Layer 15 of a small transformer language model trained on English Wikipedia (19 layers, counted from 0, width 128).
A neuron's activation on a vector x is GELU(weights . x + bias), where the dot is the dot product.

Input weights of the MLP neurons that the questions are about. A number n stands for n times 0.0059.
n7 (bias -0.070): 24 -67 -18 -48 1 30 -11 -9 -37 -13 28 9 -73 -49 -10 -19 -13 -8 -55 6 -13 9 11 43 -69 7 10 -77 -18 14 -59 16 15 -45 4 -30 -22 -10 9 7 43 -45 -3 10 -34 -10 13 69 15 -33 33 -21 -16 66 3 -34 -45 -16 27 24 20 2 -8 3 33 23 14 -6 10 -20 -10 -23 -13 64 10 44 -58 -39 2 32 55 10 -31 -10 -35 -18 -8 -50 -33 -32 25 26 -17 -16 58 9 18 -3 -41 1 36 -39 50 65 53 -60 24 24 -12 17 11 -30 -8 -6 41 39 45 -22 -4 13 -16 18 -11 -3 -28 -34 14 -20
n17 (bias -0.027): 5 34 -27 -34 -17 11 10 25 18 -3 74 -8 -41 28 -13 -2 32 6 9 -48 26 7 26 51 19 72 43 3 -9 -23 4 -27 44 -29 22 -43 11 -31 -22 1 3 14 30 -18 -39 36 -30 12 25 -11 43 12 -23 8 2 9 -7 -19 12 17 0 29 5 -70 -28 -23 -28 -1 28 -5 54 -27 -65 -7 -34 -25 30 -15 -7 -1 31 14 91 25 -23 -8 35 -13 48 24 23 -5 19 55 -19 -16 14 -28 -25 65 -5 -42 6 3 3 -2 29 10 1 -16 15 -18 -16 40 19 -55 -2 5 -43 31 -36 -11 -31 44 17 4 49 -45
n34 (bias -0.039): -1 -1 24 7 -6 -21 -14 65 -4 11 9 3 -6 55 35 -11 -46 -20 -7 -5 -11 -18 15 -16 -8 9 -70 18 -11 -43 50 15 -13 14 7 -77 52 -32 4 23 -9 4 -2 -31 20 6 -25 13 11 -12 -15 27 -28 -84 -13 -32 -10 1 -28 10 -2 -38 -16 7 -4 35 44 -10 -26 43 25 -41 5 -39 -15 49 -49 20 43 -18 -15 -3 -7 -21 12 -18 -76 -11 -62 -26 -9 -12 30 41 -22 -19 26 -12 60 31 32 -28 37 -17 -11 39 -27 20 3 17 -4 -37 57 -31 51 48 -46 36 -9 -2 1 3 -30 91 -70 13 45 4
n82 (bias -0.074): 0 19 25 -33 1 -45 39 51 -30 11 26 23 27 -23 22 -3 17 -10 -38 15 25 -34 14 51 4 -9 14 -41 -22 -32 -46 47 -39 48 20 4 54 -10 -22 -9 -17 -1 55 29 20 -3 -36 36 -10 4 -6 22 43 12 18 -77 -20 1 0 -54 -4 -47 -51 -5 -25 28 16 28 3 9 44 18 11 -36 -32 6 -22 -6 17 -47 0 17 -14 -19 3 68 21 7 -31 -31 3 5 -10 -30 -50 29 -31 7 -23 -49 52 -46 -28 -24 32 -12 -30 15 40 27 8 65 4 24 -11 58 0 -19 -33 -15 -46 22 -53 19 -26 17 -37 -5
n92 (bias -0.043): -32 -43 -31 -41 17 46 -34 -39 42 38 -35 -12 -15 -20 24 31 -9 14 -14 -8 -24 -19 -21 52 -13 1 -13 -19 -11 13 9 2 -44 5 39 13 17 64 11 35 -19 13 18 30 -18 -45 18 17 50 -47 0 -8 42 -6 8 -37 -13 16 -44 74 52 8 20 -85 -21 -28 -3 38 8 60 11 -27 -28 -66 13 -8 -17 -1 -18 26 47 -29 27 14 -16 12 -51 6 33 -15 90 13 -18 -24 -11 -38 16 -34 -29 28 -28 -43 1 16 24 28 4 50 28 -4 -3 10 -8 26 36 31 -89 -6 -52 12 16 38 -21 -10 56 29 -45 -40
n135 (bias -0.063): 37 1 5 29 -31 35 -13 -71 -13 25 -4 54 -26 -45 -50 60 -16 1 -15 8 -26 -13 -6 36 8 -16 19 -12 27 22 -67 24 -37 -12 -24 -51 9 24 -21 39 7 35 -7 -16 60 3 25 -29 -34 32 10 -48 35 -37 7 43 20 -17 10 -68 2 -20 -28 1 -23 60 67 72 -31 15 10 -7 8 21 -41 -6 -7 9 10 63 34 -16 -33 -43 28 24 -16 -25 23 -4 17 -20 -64 -23 -4 23 -24 54 31 -44 11 -25 32 14 3 -20 -22 -1 -30 8 -7 -30 -5 43 12 -11 -29 -51 -6 29 -7 63 -51 9 19 15 -26 -11
n167 (bias -0.040): 37 -4 36 60 18 48 42 7 -3 -5 5 3 4 8 16 3 14 -19 -29 16 45 41 13 14 0 -44 -39 25 11 -5 37 3 -29 -38 -42 38 -43 -18 40 -3 -11 30 -17 10 -16 -35 -3 44 54 -57 16 -36 -12 -21 -35 21 40 -14 32 -28 2 0 19 20 8 -37 -20 -22 18 -44 -14 3 -43 26 -21 6 -25 44 -14 4 3 -11 -27 -43 28 -37 21 3 -79 -3 24 21 -16 24 -2 17 15 -40 -6 -12 10 1 22 -22 -64 -25 -9 50 26 -75 43 31 21 17 7 -7 31 -13 -11 -24 6 28 -9 43 -11 -27 30 -82
n189 (bias -0.069): -59 14 37 -22 -9 4 -54 18 35 -32 15 73 20 46 -45 21 -35 50 -14 -5 2 14 -39 13 38 46 46 -6 6 -23 -7 -12 27 -25 -18 -25 -77 -15 20 -36 -2 -9 29 60 -17 -19 7 7 -43 -9 -7 -2 64 22 16 -5 10 9 6 14 19 31 16 0 44 19 -2 -22 7 -37 -50 10 -43 -29 1 44 39 37 -28 -32 -15 41 -10 -61 26 -18 18 77 7 -17 2 -53 -18 41 30 -26 -20 75 11 27 -59 30 -4 54 -7 -4 -31 7 3 -15 -4 9 25 69 -20 8 -30 -34 16 -6 5 -52 23 11 8 -47 23 37
n209 (bias -0.059): 20 -72 -21 33 -11 18 26 -37 -5 16 -46 21 61 2 -11 -2 -10 -32 39 1 75 -5 4 -11 -16 -15 18 2 11 -66 -7 -81 26 25 -62 -42 3 -41 30 25 -7 30 -18 -25 41 -16 -1 83 -29 -39 -71 14 6 -6 -29 39 -18 22 -8 -12 -16 -51 -21 73 -38 -17 14 36 -22 -1 -32 -30 24 -33 2 2 -17 0 6 0 26 -24 38 63 14 -14 31 -5 -3 31 -23 20 43 -40 23 7 21 14 38 -49 7 22 3 -48 4 -14 -70 -1 41 56 10 58 28 39 -22 44 51 5 -68 64 -22 8 46 -47 -25 3 -47 -10
n214 (bias -0.044): 9 -25 48 48 47 -15 73 -14 -19 -21 26 -1 -2 -39 -21 52 34 21 35 -5 33 -12 -15 32 -33 62 38 -34 -20 -14 49 -5 -30 -55 -24 -35 -54 56 47 14 21 15 -15 -3 -14 11 39 -11 -33 12 -4 11 -19 -20 -21 -41 20 -39 -5 -20 17 -26 -12 29 -16 -2 21 4 -7 -27 30 -20 -16 4 4 -52 -28 11 -31 -52 -8 -35 -10 25 -40 80 -43 -29 60 14 -25 11 -15 5 -37 -41 -18 -13 -6 17 -35 8 0 81 26 4 -5 0 25 10 40 58 -7 5 40 24 2 -28 0 -64 2 13 -3 7 4 60 -42 14
n244 (bias -0.089): 23 30 -27 2 26 36 -37 -9 -50 26 -30 26 -15 9 -14 2 -10 63 -72 27 -6 -24 -12 22 2 44 -32 -23 5 32 30 0 -40 23 -38 -69 -55 25 1 -17 22 7 -7 6 21 -8 -34 -5 -34 3 10 10 23 -31 -15 -52 69 -31 47 10 -50 8 31 25 -52 -22 -19 15 -2 -1 6 -1 -38 -12 -29 15 20 28 -28 -17 -57 -70 17 -17 -17 42 7 -2 -49 -12 -47 -12 31 -7 2 8 9 -6 -80 -20 -13 18 -74 -30 40 10 -22 -3 33 -13 37 -56 -28 4 -13 10 20 38 36 -6 62 -32 26 3 9 1 0 28
n251 (bias -0.067): -5 -14 26 5 -14 14 -17 -17 -10 -81 -35 -77 -19 2 -28 -2 -3 -13 -10 -5 -8 -26 9 -13 -46 -7 -49 -13 -50 -17 -56 55 -21 16 8 -44 -32 17 -1 10 37 12 13 -27 34 -7 9 -2 -40 -76 7 61 35 -32 -4 -69 -16 10 4 16 -13 -12 -36 -41 6 11 7 4 -14 54 16 -35 36 15 3 -8 -4 -10 -56 -18 -37 12 35 26 -18 -8 -31 -16 23 -4 65 38 -58 40 -21 -43 -12 -29 -8 -41 18 -19 -46 31 -16 -18 -37 -14 -31 3 17 4 28 5 -20 -13 -31 44 -21 -45 -8 -17 -36 6 -2 -47 -24 -4
n252 (bias -0.072): -14 22 -13 -51 70 1 -27 -27 29 43 10 10 9 -19 -31 -7 -44 -5 -25 -40 8 1 3 -18 -18 12 -6 85 -6 37 -20 -4 47 -32 -20 -18 -74 -11 20 9 27 -36 32 25 21 21 5 -20 5 -29 -21 34 28 1 16 -1 -17 9 -57 -14 -36 -32 -42 17 -20 8 0 18 3 61 34 33 -12 5 3 1 45 43 48 70 -35 -60 -65 -13 -5 -11 -23 -14 -31 -38 63 -14 -21 23 -72 27 -63 -20 32 -35 11 -3 15 25 1 -52 -32 12 -6 20 20 -7 -68 35 -14 -11 -66 -3 -9 -9 39 28 -26 19 -3 -57 39 -47
n266 (bias -0.059): -56 18 25 18 -17 58 8 15 26 -13 -27 -7 26 46 1 1 -42 17 -21 17 24 40 13 -3 36 -14 3 -60 34 9 -52 -6 -38 34 -50 -16 -13 47 28 34 11 -31 11 -18 -32 1 -19 54 51 -45 23 -22 0 47 -42 -3 -12 -37 -23 -5 -9 16 11 -12 2 -11 7 1 50 -25 13 35 27 40 -66 -56 -32 -65 -11 46 -46 23 -39 -8 -20 30 10 -5 -28 -15 4 -32 -86 6 36 49 -25 -22 -5 -31 -6 -24 4 60 -37 7 1 -22 9 10 29 -63 8 24 26 34 42 -27 -9 -32 10 -7 14 51 16 -13 -39 -57
n270 (bias -0.024): 9 29 -13 -51 -40 -2 -2 94 -6 -17 24 -28 19 10 -4 18 -41 3 12 -8 24 -20 -41 44 -41 49 -4 -17 10 -21 10 14 21 14 -33 -40 3 -21 -85 1 -42 4 -17 43 7 21 36 14 -34 -5 26 -40 6 -25 50 -6 -30 2 -15 -91 26 49 25 -46 -12 -18 -54 46 -35 -25 3 -5 32 -6 -2 6 15 14 31 11 -29 52 53 38 -13 31 -15 2 -28 -46 22 -17 -70 -12 31 -52 18 -18 4 59 -34 37 -10 31 -12 -18 12 6 12 3 25 -39 2 45 -1 21 22 53 -4 -10 8 -35 6 -51 -26 38 59 -33
n332 (bias -0.075): 16 -35 -28 4 -5 -30 22 -20 -19 -12 -4 -59 -32 43 -23 -1 -45 1 49 -2 23 7 -2 17 4 42 35 -43 61 -23 -9 -8 -17 -43 -9 -65 -60 5 38 59 25 -23 -3 30 18 10 -10 -6 58 -32 -7 -14 -16 6 -13 -36 -27 44 20 2 0 -30 -7 38 40 13 -55 47 1 16 5 33 -8 -61 -37 28 -30 64 18 -58 -27 26 -25 16 19 -11 -39 5 -22 -24 -61 -91 -26 41 -41 -10 29 -4 22 -23 16 29 45 -11 22 -49 -35 16 3 9 -31 -9 -59 1 34 32 -19 33 33 29 -33 46 -19 10 24 55 7 30
n344 (bias -0.072): -4 10 11 -59 33 47 -25 -2 36 42 -29 4 -54 22 -48 -20 29 -7 11 -43 -27 -52 -8 17 -40 15 20 -1 -23 14 35 -34 -31 4 -29 -20 36 -47 54 -15 14 -15 -25 20 7 -18 -81 -9 -22 -14 -31 -9 5 15 -92 -36 5 18 -46 20 46 8 11 -39 -36 -20 -46 41 9 0 -3 -10 -16 34 -6 -9 29 -53 10 17 32 9 -10 -9 -28 8 21 46 3 50 -10 5 -32 -21 -8 10 27 33 42 -41 24 -23 -8 7 -16 28 1 5 9 -47 -7 47 7 -5 -3 -26 -4 -21 33 19 -10 31 7 -16 69 37 29 9
n390 (bias -0.072): 26 23 1 35 -46 -12 62 6 22 5 -22 -18 -9 -10 13 49 27 -9 14 28 39 -5 -24 -41 -53 31 -18 -21 24 13 -20 -44 -34 13 3 -14 27 -7 22 -7 -11 -74 38 34 4 -9 -33 -2 -43 -40 12 16 16 -21 -16 -22 8 -35 51 -73 27 -21 -3 -37 -13 37 -45 -5 -42 13 16 28 -12 -4 -24 4 6 1 10 -53 10 52 -20 55 -10 -11 -45 -12 -29 5 -13 -55 2 36 33 -8 -10 44 -43 -26 -48 22 -46 -35 -30 -47 -14 -6 -7 -34 -65 1 -38 -21 35 13 -22 -36 17 9 26 11 27 59 -1 -27 -26 38
n413 (bias -0.053): 1 -11 8 8 41 33 -13 -12 27 -11 -45 -28 43 45 7 -30 5 38 10 -39 18 -18 1 7 -14 -26 10 -13 41 -8 -3 -39 -36 -14 -51 -3 -30 2 24 -54 -39 -22 26 33 22 -55 6 29 4 13 -6 0 3 -19 -26 -7 -42 11 27 23 -88 2 23 -5 -27 66 -3 26 25 10 36 2 44 3 5 -11 -15 -34 9 2 -4 -10 -46 -2 -6 -5 -14 3 -11 -47 32 17 30 28 18 -19 -19 -22 -18 33 -30 17 -6 -43 3 2 7 20 30 17 -23 24 -5 -14 10 -31 -12 49 -49 18 3 -10 -1 -28 9 30 -60 -2
n465 (bias -0.061): 12 -48 9 -22 -37 31 38 -28 -4 9 -51 -25 -37 8 -39 -2 -8 -47 -26 -35 -16 12 -8 -15 27 -25 19 46 15 -9 13 -36 37 6 -19 36 -19 43 -35 26 3 22 -27 -25 7 -27 39 18 -3 -11 -51 -45 -1 46 -41 49 21 -16 -31 -4 -27 -38 -67 10 32 -6 -7 -13 31 26 12 -51 -17 -10 25 -23 0 -17 -13 -51 32 49 18 15 -13 36 -16 12 11 -17 55 30 -27 -12 -42 -40 55 38 -12 -14 25 87 -33 -38 49 58 -3 57 -24 -39 -2 0 30 25 -5 9 -2 29 -30 26 -34 -70 -29 37 -20 -49 74 67
n480 (bias -0.054): -43 47 7 36 -17 28 37 49 2 -26 39 -28 -5 67 6 -21 -45 48 38 31 27 -34 10 -2 59 -19 35 30 13 24 -16 -14 -28 30 -29 -30 -15 49 -22 -12 -17 -11 13 25 -14 -50 6 62 23 -34 -8 -16 1 20 -54 -9 -23 -59 0 -18 -5 -64 1 -14 46 13 3 -10 34 8 10 -21 35 -31 -4 29 -16 24 -33 11 -1 -1 -8 20 -38 17 46 -9 15 14 -15 15 -36 -11 29 -26 36 53 -3 24 30 20 57 38 -9 12 -8 -23 44 10 6 -5 61 38 -31 31 -4 -4 -11 -45 21 -9 28 -4 30 49 38 25
n481 (bias -0.035): 27 -31 24 -47 15 25 -14 42 -25 -14 -17 -19 -18 19 -67 65 14 26 -54 23 1 15 -21 2 2 34 12 -38 -29 51 -64 -13 -5 26 27 -19 -36 42 -68 -12 18 6 1 -25 -6 -9 -25 7 -12 20 -1 -16 -45 -27 46 -32 18 10 79 4 42 -6 28 51 -16 -50 -39 25 -1 45 -12 -50 25 -24 -8 -15 50 -21 -60 33 26 -11 6 -61 8 -4 60 4 55 -3 13 -1 18 23 29 15 34 13 4 -49 28 -6 -28 11 -15 30 -33 52 53 -9 35 -50 -1 11 47 -13 -17 6 -43 6 -6 -13 13 38 -38 15 19 52
n509 (bias -0.080): -74 6 18 47 5 39 25 19 -7 5 74 -41 40 -48 16 26 -40 28 -7 -9 -32 28 -1 7 2 42 11 -10 -42 -22 29 -33 -7 -12 -16 11 -29 -28 -18 -7 -1 15 20 27 46 -30 -17 43 2 -15 -58 -18 -32 28 18 -37 20 -20 19 4 28 7 -23 -21 -2 52 -18 -1 -21 3 7 -44 27 -11 -12 32 -43 78 -41 33 6 -5 22 -35 51 -15 5 -24 57 78 0 -57 8 20 20 1 56 45 37 17 -20 -29 -2 12 -45 4 18 -6 -30 4 -14 42 -17 -41 -22 16 -5 13 -51 -9 18 40 10 32 -3 11 -26 18

Each question shows a token from some text and the vector x that enters the MLP there. A number n stands for n times 0.058.

" he": -7 16 9 -3 19 -13 -2 -12 -12 2 -2 -36 -11 0 -26 2 19 -12 -22 -35 -18 16 -4 12 7 -8 29 21 -5 -22 5 7 2 27 4 12 13 1 0 11 24 34 -4 -8 -9 6 8 -3 -1 1 16 11 13 -17 10 28 -25 15 2 6 -17 0 -12 5 2 -7 -7 -23 3 12 -22 17 27 1 9 -1 -16 7 28 -4 -16 -17 -7 -16 12 -1 2 26 -27 -8 16 2 2 -15 2 26 3 14 -41 26 -6 -10 30 12 -7 -8 13 -16 57 -6 -31 2 11 -12 1 -5 -15 16 1 8 -14 -15 15 -25 8 -22 -4 -31
Which two neurons fire most, strongest first? n252, n413

"ap": -9 18 23 -2 -27 -3 19 -41 -20 -2 13 -20 -3 -4 -20 7 -3 20 -3 -13 -23 -5 21 -14 23 12 -7 4 16 -5 -2 -1 8 3 4 12 6 14 0 2 21 32 2 -45 -37 0 24 -18 -6 23 -11 2 -13 -12 13 20 -15 12 -12 29 -14 17 23 1 18 -4 1 1 -24 20 -6 -3 18 9 11 -10 -30 0 2 8 2 -17 -37 -20 21 -30 6 33 15 17 12 9 6 -25 36 33 -21 -19 -19 17 -2 -16 6 9 -33 -12 24 -27 40 20 -4 -4 2 -30 -16 -14 15 -11 -6 13 12 -23 4 -2 5 12 -23 3
Which neuron lights up most? n266

"ra": 6 19 14 2 14 -9 4 -35 -21 14 9 -27 12 -24 -20 -12 23 -1 -11 6 -34 14 23 -1 18 27 -2 3 21 -22 -6 2 22 21 -11 3 6 1 -24 -4 27 5 15 -24 -17 0 32 -12 -7 -12 -1 10 -10 -13 29 16 -9 23 7 8 -11 1 -3 0 15 9 -6 -22 -19 20 15 43 21 23 4 -7 -32 -2 17 -2 -2 -20 -50 -17 17 -19 -5 6 26 21 8 11 0 -23 13 30 -44 -15 -33 22 9 8 27 -8 -43 -2 -7 -36 22 -1 -15 -10 -17 -13 1 14 -10 -9 6 8 15 6 1 -13 18 -5 -1 -3
Which neuron lights up most? n252

" w": 9 -3 -5 -19 -4 -24 20 -12 -15 17 6 -25 1 -1 -32 -14 14 17 -18 -11 -33 8 2 10 30 -7 -10 47 2 8 3 -17 18 -2 0 12 7 2 0 -4 13 -11 -2 -8 -3 25 19 8 10 28 20 33 -6 6 -12 21 -26 -1 -10 23 -28 -1 -28 3 17 9 -24 -49 -6 11 -25 22 7 -2 4 -12 -23 21 30 -13 -6 -26 -26 10 41 1 24 41 -22 -5 -7 12 -2 -8 -1 11 -26 16 -24 25 5 6 16 7 -3 3 14 -11 21 28 4 -4 0 -30 14 -2 -16 -2 5 3 6 -25 8 -22 17 -14 -20 -23
Which two neurons fire most, strongest first? n252, n413

"a.": -14 11 16 17 -2 -19 5 -3 -5 2 5 -17 -22 -26 -7 11 6 -13 9 -14 -1 -9 18 -16 0 17 -12 30 34 -20 -3 7 8 4 12 -18 7 -11 -6 9 -2 -3 -3 -15 -16 5 21 2 3 7 12 -6 10 -22 14 16 -15 12 28 -1 20 21 4 -21 11 -2 -8 -8 -28 -1 -18 31 -3 8 -7 4 -32 -6 22 -10 6 -5 -14 10 16 -12 7 5 -1 6 6 3 -8 -18 10 12 -18 -7 -23 25 3 -4 -3 8 -22 17 9 -24 80 13 -11 5 -3 -3 -16 6 -16 -10 -1 -8 0 -4 4 -9 43 -29 -11 -22
Which two neurons fire most, strongest first? n390, n270

"ur": 8 6 3 24 -1 -5 -3 -22 -31 -3 21 -32 12 -35 -33 18 -10 6 -8 -10 -2 28 8 23 17 21 9 1 -5 1 -10 -13 13 32 10 6 25 25 8 -19 -7 3 -8 -56 -28 0 21 -16 -2 21 22 1 -16 3 8 11 -30 8 21 12 -16 -3 6 -2 32 17 -12 -16 -13 30 -1 24 6 -6 -17 2 -2 0 35 38 -13 12 -14 -13 4 -22 -17 42 -4 16 -12 13 6 -12 1 9 -5 12 -30 18 1 -10 2 14 -31 -15 30 -51 22 -12 -24 -7 -1 -16 26 -13 5 -1 5 2 9 -21 6 -12 14 -5 -23 -8
Which neuron lights up most? n266

"s,": 2 -7 24 10 6 -22 -5 1 -2 10 22 -16 -8 -16 -22 -3 25 -12 11 -5 -32 -12 10 -13 -5 12 0 11 13 -24 6 4 -7 3 11 -37 7 14 -14 7 -8 10 -18 -20 -10 15 8 3 7 10 16 -12 14 -14 16 27 -30 12 0 0 -10 5 -8 -1 20 2 7 -19 -34 -14 -11 28 17 -2 -5 3 -32 9 15 6 -6 16 -17 13 -4 6 25 17 -11 -3 11 12 -1 -17 11 10 -23 13 -12 38 -4 -5 0 11 -27 19 7 -18 73 6 -17 -5 7 -17 -8 5 -21 15 3 -7 -2 -3 14 -20 20 -17 -11 -15
Which three neurons fire most, strongest first? n270, n480, n34

"ward": 0 1 9 -13 11 -2 -22 1 -26 -3 31 -29 -10 -3 -26 -22 7 -4 9 2 -25 -2 18 19 16 11 -6 22 -8 -26 16 -12 5 35 15 7 5 10 7 -4 43 -1 -1 -17 -8 4 -7 6 4 41 -1 -2 5 -24 7 23 -19 -5 -11 -13 -25 19 15 13 11 -1 0 -5 -22 12 3 5 0 21 -34 -5 -22 -3 -9 4 -17 22 -12 4 5 -23 -16 27 -2 5 -3 18 13 -9 8 24 -8 7 -41 22 -9 -13 -13 -5 -34 -19 4 -7 64 7 -7 5 21 -9 9 -2 -17 -9 0 1 17 9 7 -7 -2 -3 -19 15
Which neuron lights up most? n413

"ell": -1 9 10 1 -17 -16 0 -28 -30 4 16 -20 14 -24 -28 29 -8 -2 16 -5 -13 -18 2 -1 6 20 -21 25 -13 -4 -2 -7 -4 5 -4 -14 21 22 -16 -7 15 13 -4 -14 9 22 13 1 -22 11 0 -14 13 -29 -11 17 -32 -5 -34 16 -10 26 7 17 46 3 22 -14 -15 -5 13 1 37 -9 -5 2 -21 4 14 10 -28 -9 2 0 -3 -8 5 40 -18 29 -9 18 13 -11 16 12 8 19 -12 39 -12 -4 -6 4 -45 -12 14 -20 45 -5 -5 -16 11 -15 -10 2 -19 6 26 -21 4 9 -4 -15 33 11 -8 9
Which neuron lights up most? n480

"ink": -27 16 30 -10 -13 0 -8 6 -22 -12 26 -23 -12 -17 -25 4 12 8 -7 -7 -23 -5 12 28 5 -4 -3 20 -10 -2 15 -4 12 16 10 -10 10 37 -26 5 0 12 -4 -12 9 -10 -8 5 -31 14 6 -7 -4 -11 -2 25 -5 7 -32 0 -19 21 28 1 38 3 -16 -19 -9 -3 1 21 4 7 -21 -10 -44 -13 26 7 -42 4 -16 9 -10 -9 3 11 -15 8 1 22 10 -9 14 14 8 -15 -15 27 4 5 2 -2 -26 -15 17 -15 49 18 -8 -19 47 -21 11 -10 -8 -1 -5 1 16 22 17 -12 15 -18 -7 22
Which three neurons fire most, strongest first? n480, n270, n266

"th": 20 -10 8 -3 -6 -6 -12 -21 -42 16 23 -19 -9 -2 -21 -19 3 -16 3 -10 -28 6 25 9 3 14 7 13 -10 -26 10 -6 9 -13 3 11 9 35 8 0 40 -4 -1 -9 4 -2 38 9 9 -4 -6 8 -30 -13 -6 23 11 -2 -18 17 2 27 -5 -12 7 8 6 -30 1 5 -14 35 26 9 -3 -13 -24 -1 2 4 2 6 -12 -4 16 -39 14 -4 -1 -1 14 6 4 -28 -6 10 2 -7 -36 33 10 15 -28 8 -15 -5 7 -15 58 -5 -23 10 16 -1 14 -2 -5 3 2 5 29 -6 19 -14 -2 -25 -41 -8
The most active neuron and its activation: n7, at about 1.7

"ep": 9 8 15 0 -3 -13 -3 -24 -16 -16 3 -31 -8 0 -26 5 9 -17 -33 -6 -26 -14 2 11 4 -4 -12 29 -14 -33 -4 19 10 20 15 22 20 43 -10 23 28 19 -1 -22 -18 -18 26 0 6 15 -7 -25 -10 5 8 -11 -33 12 -5 5 -11 34 37 -16 39 11 5 -15 -13 9 -8 25 42 -7 -12 16 -27 0 6 -12 -27 9 -9 13 1 -29 -8 -7 -2 6 -11 19 35 -9 -14 6 -11 -7 -12 20 2 20 0 19 -26 -33 32 -21 22 9 -16 -15 18 -32 7 14 12 6 -9 19 0 4 8 -18 22 9 -6 5
Which two neurons fire most, strongest first? n251, n7

" only": 8 -2 6 13 9 -16 3 -23 -27 -5 -3 -28 2 6 -17 -3 2 -17 -6 -17 -24 12 -16 23 -7 11 7 11 11 -10 -5 -10 -11 21 10 -21 28 6 -7 5 25 34 -15 8 -10 10 19 -28 -2 16 24 22 -7 -18 -8 23 -26 -14 -1 -18 -18 -13 19 4 11 2 -9 -21 -13 11 -2 23 23 12 -4 21 -26 -2 32 -6 -20 -10 -11 -4 -6 5 4 32 -13 8 6 -7 35 1 -8 27 -6 30 -35 41 -10 -14 0 7 -15 -3 -1 -12 49 -13 -15 -12 -10 -3 -1 20 -22 -4 1 11 -3 13 24 -38 21 -8 15 -3
Which three neurons fire most, strongest first? n332, n244, n413

"oman": -2 26 41 -3 13 -2 -10 -8 -19 15 0 -41 -13 -9 -2 -12 14 7 -5 -18 -28 6 -3 16 3 13 -1 14 6 -15 2 17 13 5 10 -12 -12 8 -10 17 33 0 4 -13 -43 1 13 -12 6 3 14 -6 4 -26 10 9 9 -28 -14 2 -16 12 11 8 5 -7 -12 -8 -6 -3 -6 19 25 -3 -3 -14 -30 3 29 -25 6 17 3 3 15 -30 2 23 -8 -8 14 7 20 -10 -14 21 -18 13 -29 19 -21 2 -8 7 -22 -4 13 -29 63 -7 -7 -18 33 -15 6 -6 -11 -4 -2 3 0 -8 24 -16 29 -28 15 7
Which neuron lights up most? n189

"in": -20 4 12 9 -14 -5 -6 -14 -3 5 23 16 5 13 -26 -10 6 12 -8 -10 -24 3 33 -9 22 -25 -7 1 -8 8 17 0 -4 22 4 8 18 -8 -26 0 0 30 -3 -21 -19 -4 21 -1 3 4 -6 -7 4 -11 -4 14 24 17 1 20 5 -4 9 -1 35 -16 8 19 -21 16 -10 24 20 -2 -9 -17 -38 1 25 -22 -33 -13 -6 1 2 2 7 20 -12 5 -4 -7 15 -30 -15 16 -10 -20 8 17 15 18 17 10 -27 -34 2 -44 48 17 -18 -16 33 -25 -5 -22 -8 -2 13 24 -2 7 1 -18 56 -27 -6 -9
Which three neurons fire most, strongest first? n480, n266, n135

" a": 14 14 20 10 5 -7 4 -2 -22 12 18 -10 4 -11 -20 9 15 -5 3 -5 -27 -6 -7 -4 17 7 -10 -2 1 -4 12 -9 -9 13 4 15 12 0 -8 20 38 2 -9 -20 -43 15 10 -9 -8 25 0 -16 -6 -9 3 0 -8 24 -16 -2 6 2 -11 8 19 -1 -7 -16 -7 -12 -13 11 45 14 -3 4 -10 6 41 -10 17 13 -4 2 11 -14 -12 1 1 0 1 -1 12 -16 0 19 -31 -4 -42 13 9 24 -9 -5 -14 -6 9 0 67 -21 -9 18 -9 -6 -10 -8 -38 2 5 5 -17 29 3 -31 5 -4 -31 -17
Which neuron lights up most? n82

"s": 13 8 35 -3 23 -11 -14 -1 -23 3 10 -28 6 -23 -9 -1 32 -11 -19 -10 -29 -8 8 -8 28 -9 -4 26 3 -19 19 -2 3 9 29 -3 6 31 7 -8 10 1 6 -15 -25 2 -2 -30 17 -4 -1 -14 2 -27 15 5 -8 10 14 13 -15 5 5 -3 18 3 -26 1 -20 15 5 20 4 11 -12 -3 -26 3 2 -14 1 -7 -28 -4 42 -7 -3 19 -3 13 3 11 -12 -7 -13 31 -6 1 -23 14 -6 19 13 13 -15 19 12 -25 52 16 -25 -6 17 -36 14 3 -30 -12 12 19 -30 -8 7 -9 2 -11 -15 -1
Which neuron lights up most? n34

"or": 8 0 16 -5 -27 -19 12 -23 -14 -6 17 -34 4 -7 -25 8 1 9 -4 18 -8 6 13 -3 20 29 -17 13 -8 -16 24 3 -17 22 -9 18 1 12 8 -19 32 15 -17 -15 -9 11 19 10 6 -13 5 -1 -15 3 24 31 -26 11 -15 20 -11 0 2 8 21 1 3 -6 -8 16 2 20 1 2 -10 -8 -22 4 11 0 2 4 -17 -2 4 -48 10 28 -36 9 13 39 11 -27 -3 19 -17 -19 -13 19 -7 11 20 17 -34 -7 15 -47 53 -4 -14 0 6 -32 -12 -2 3 -26 -15 11 7 -16 9 2 22 -24 8 -3
Which three neurons fire most, strongest first? n167, n266, n480

"us": 4 13 12 -8 10 -16 -8 -24 -13 7 18 -24 12 7 -9 -3 4 -12 -1 -12 -37 -5 17 6 10 28 -7 6 16 -28 18 11 -7 16 20 2 10 28 2 -10 18 29 -2 -22 -23 6 -3 -15 3 -9 -6 1 -14 -7 12 12 -23 -2 -12 -16 -3 12 3 -4 15 10 -11 -21 -18 19 3 21 29 -4 -13 7 -38 35 11 -14 3 0 -12 -4 4 -22 7 37 -21 -3 -9 0 7 13 -11 8 -8 1 -14 17 10 2 26 -14 -26 -17 21 -31 58 -5 -19 -2 18 -28 10 -12 -10 -14 -14 0 5 17 33 -17 38 -29 -14 21
Which neuron lights up most? n332

" st": -6 -6 31 -19 -5 -40 18 -9 -26 10 -9 -26 7 2 -13 -18 27 18 -13 -16 -33 -14 0 3 15 -2 5 -7 -7 8 -27 2 0 2 16 2 7 2 -23 11 25 -3 -10 23 1 19 10 -13 27 11 20 0 -29 10 1 28 -6 23 4 15 -20 10 7 -32 18 1 -36 -23 -10 -9 6 4 -2 -14 -14 -2 -29 -6 26 -13 -23 -17 11 -6 28 -16 12 17 -6 33 -2 -4 17 -50 -4 21 3 4 -27 33 10 1 -11 13 -15 -16 19 -14 41 15 -4 -13 9 -13 11 0 10 -8 11 16 3 -17 13 -10 48 -7 6 10
Which neuron lights up most? n17

" the": 6 -5 11 -2 -13 -16 -5 -8 -17 8 20 -26 -10 -5 -9 -7 22 -6 -2 -10 -18 -7 0 -1 7 -3 4 3 11 -11 21 -4 0 6 -3 15 9 16 2 7 10 9 3 -12 -23 9 9 -11 -5 13 8 -4 2 1 10 3 -1 22 1 19 9 10 -2 0 8 -3 10 -12 -3 -4 -19 8 18 -13 -3 -14 -11 5 15 -4 -9 5 -7 1 13 -23 9 -6 -9 7 9 -5 10 -16 -2 20 -16 -4 -50 30 -1 14 5 0 -11 -7 19 -5 94 1 -15 17 -8 -17 -7 13 -36 -8 -2 -1 -15 1 8 -12 17 -19 -14 -11
The most active neuron and its activation: n92, at about 2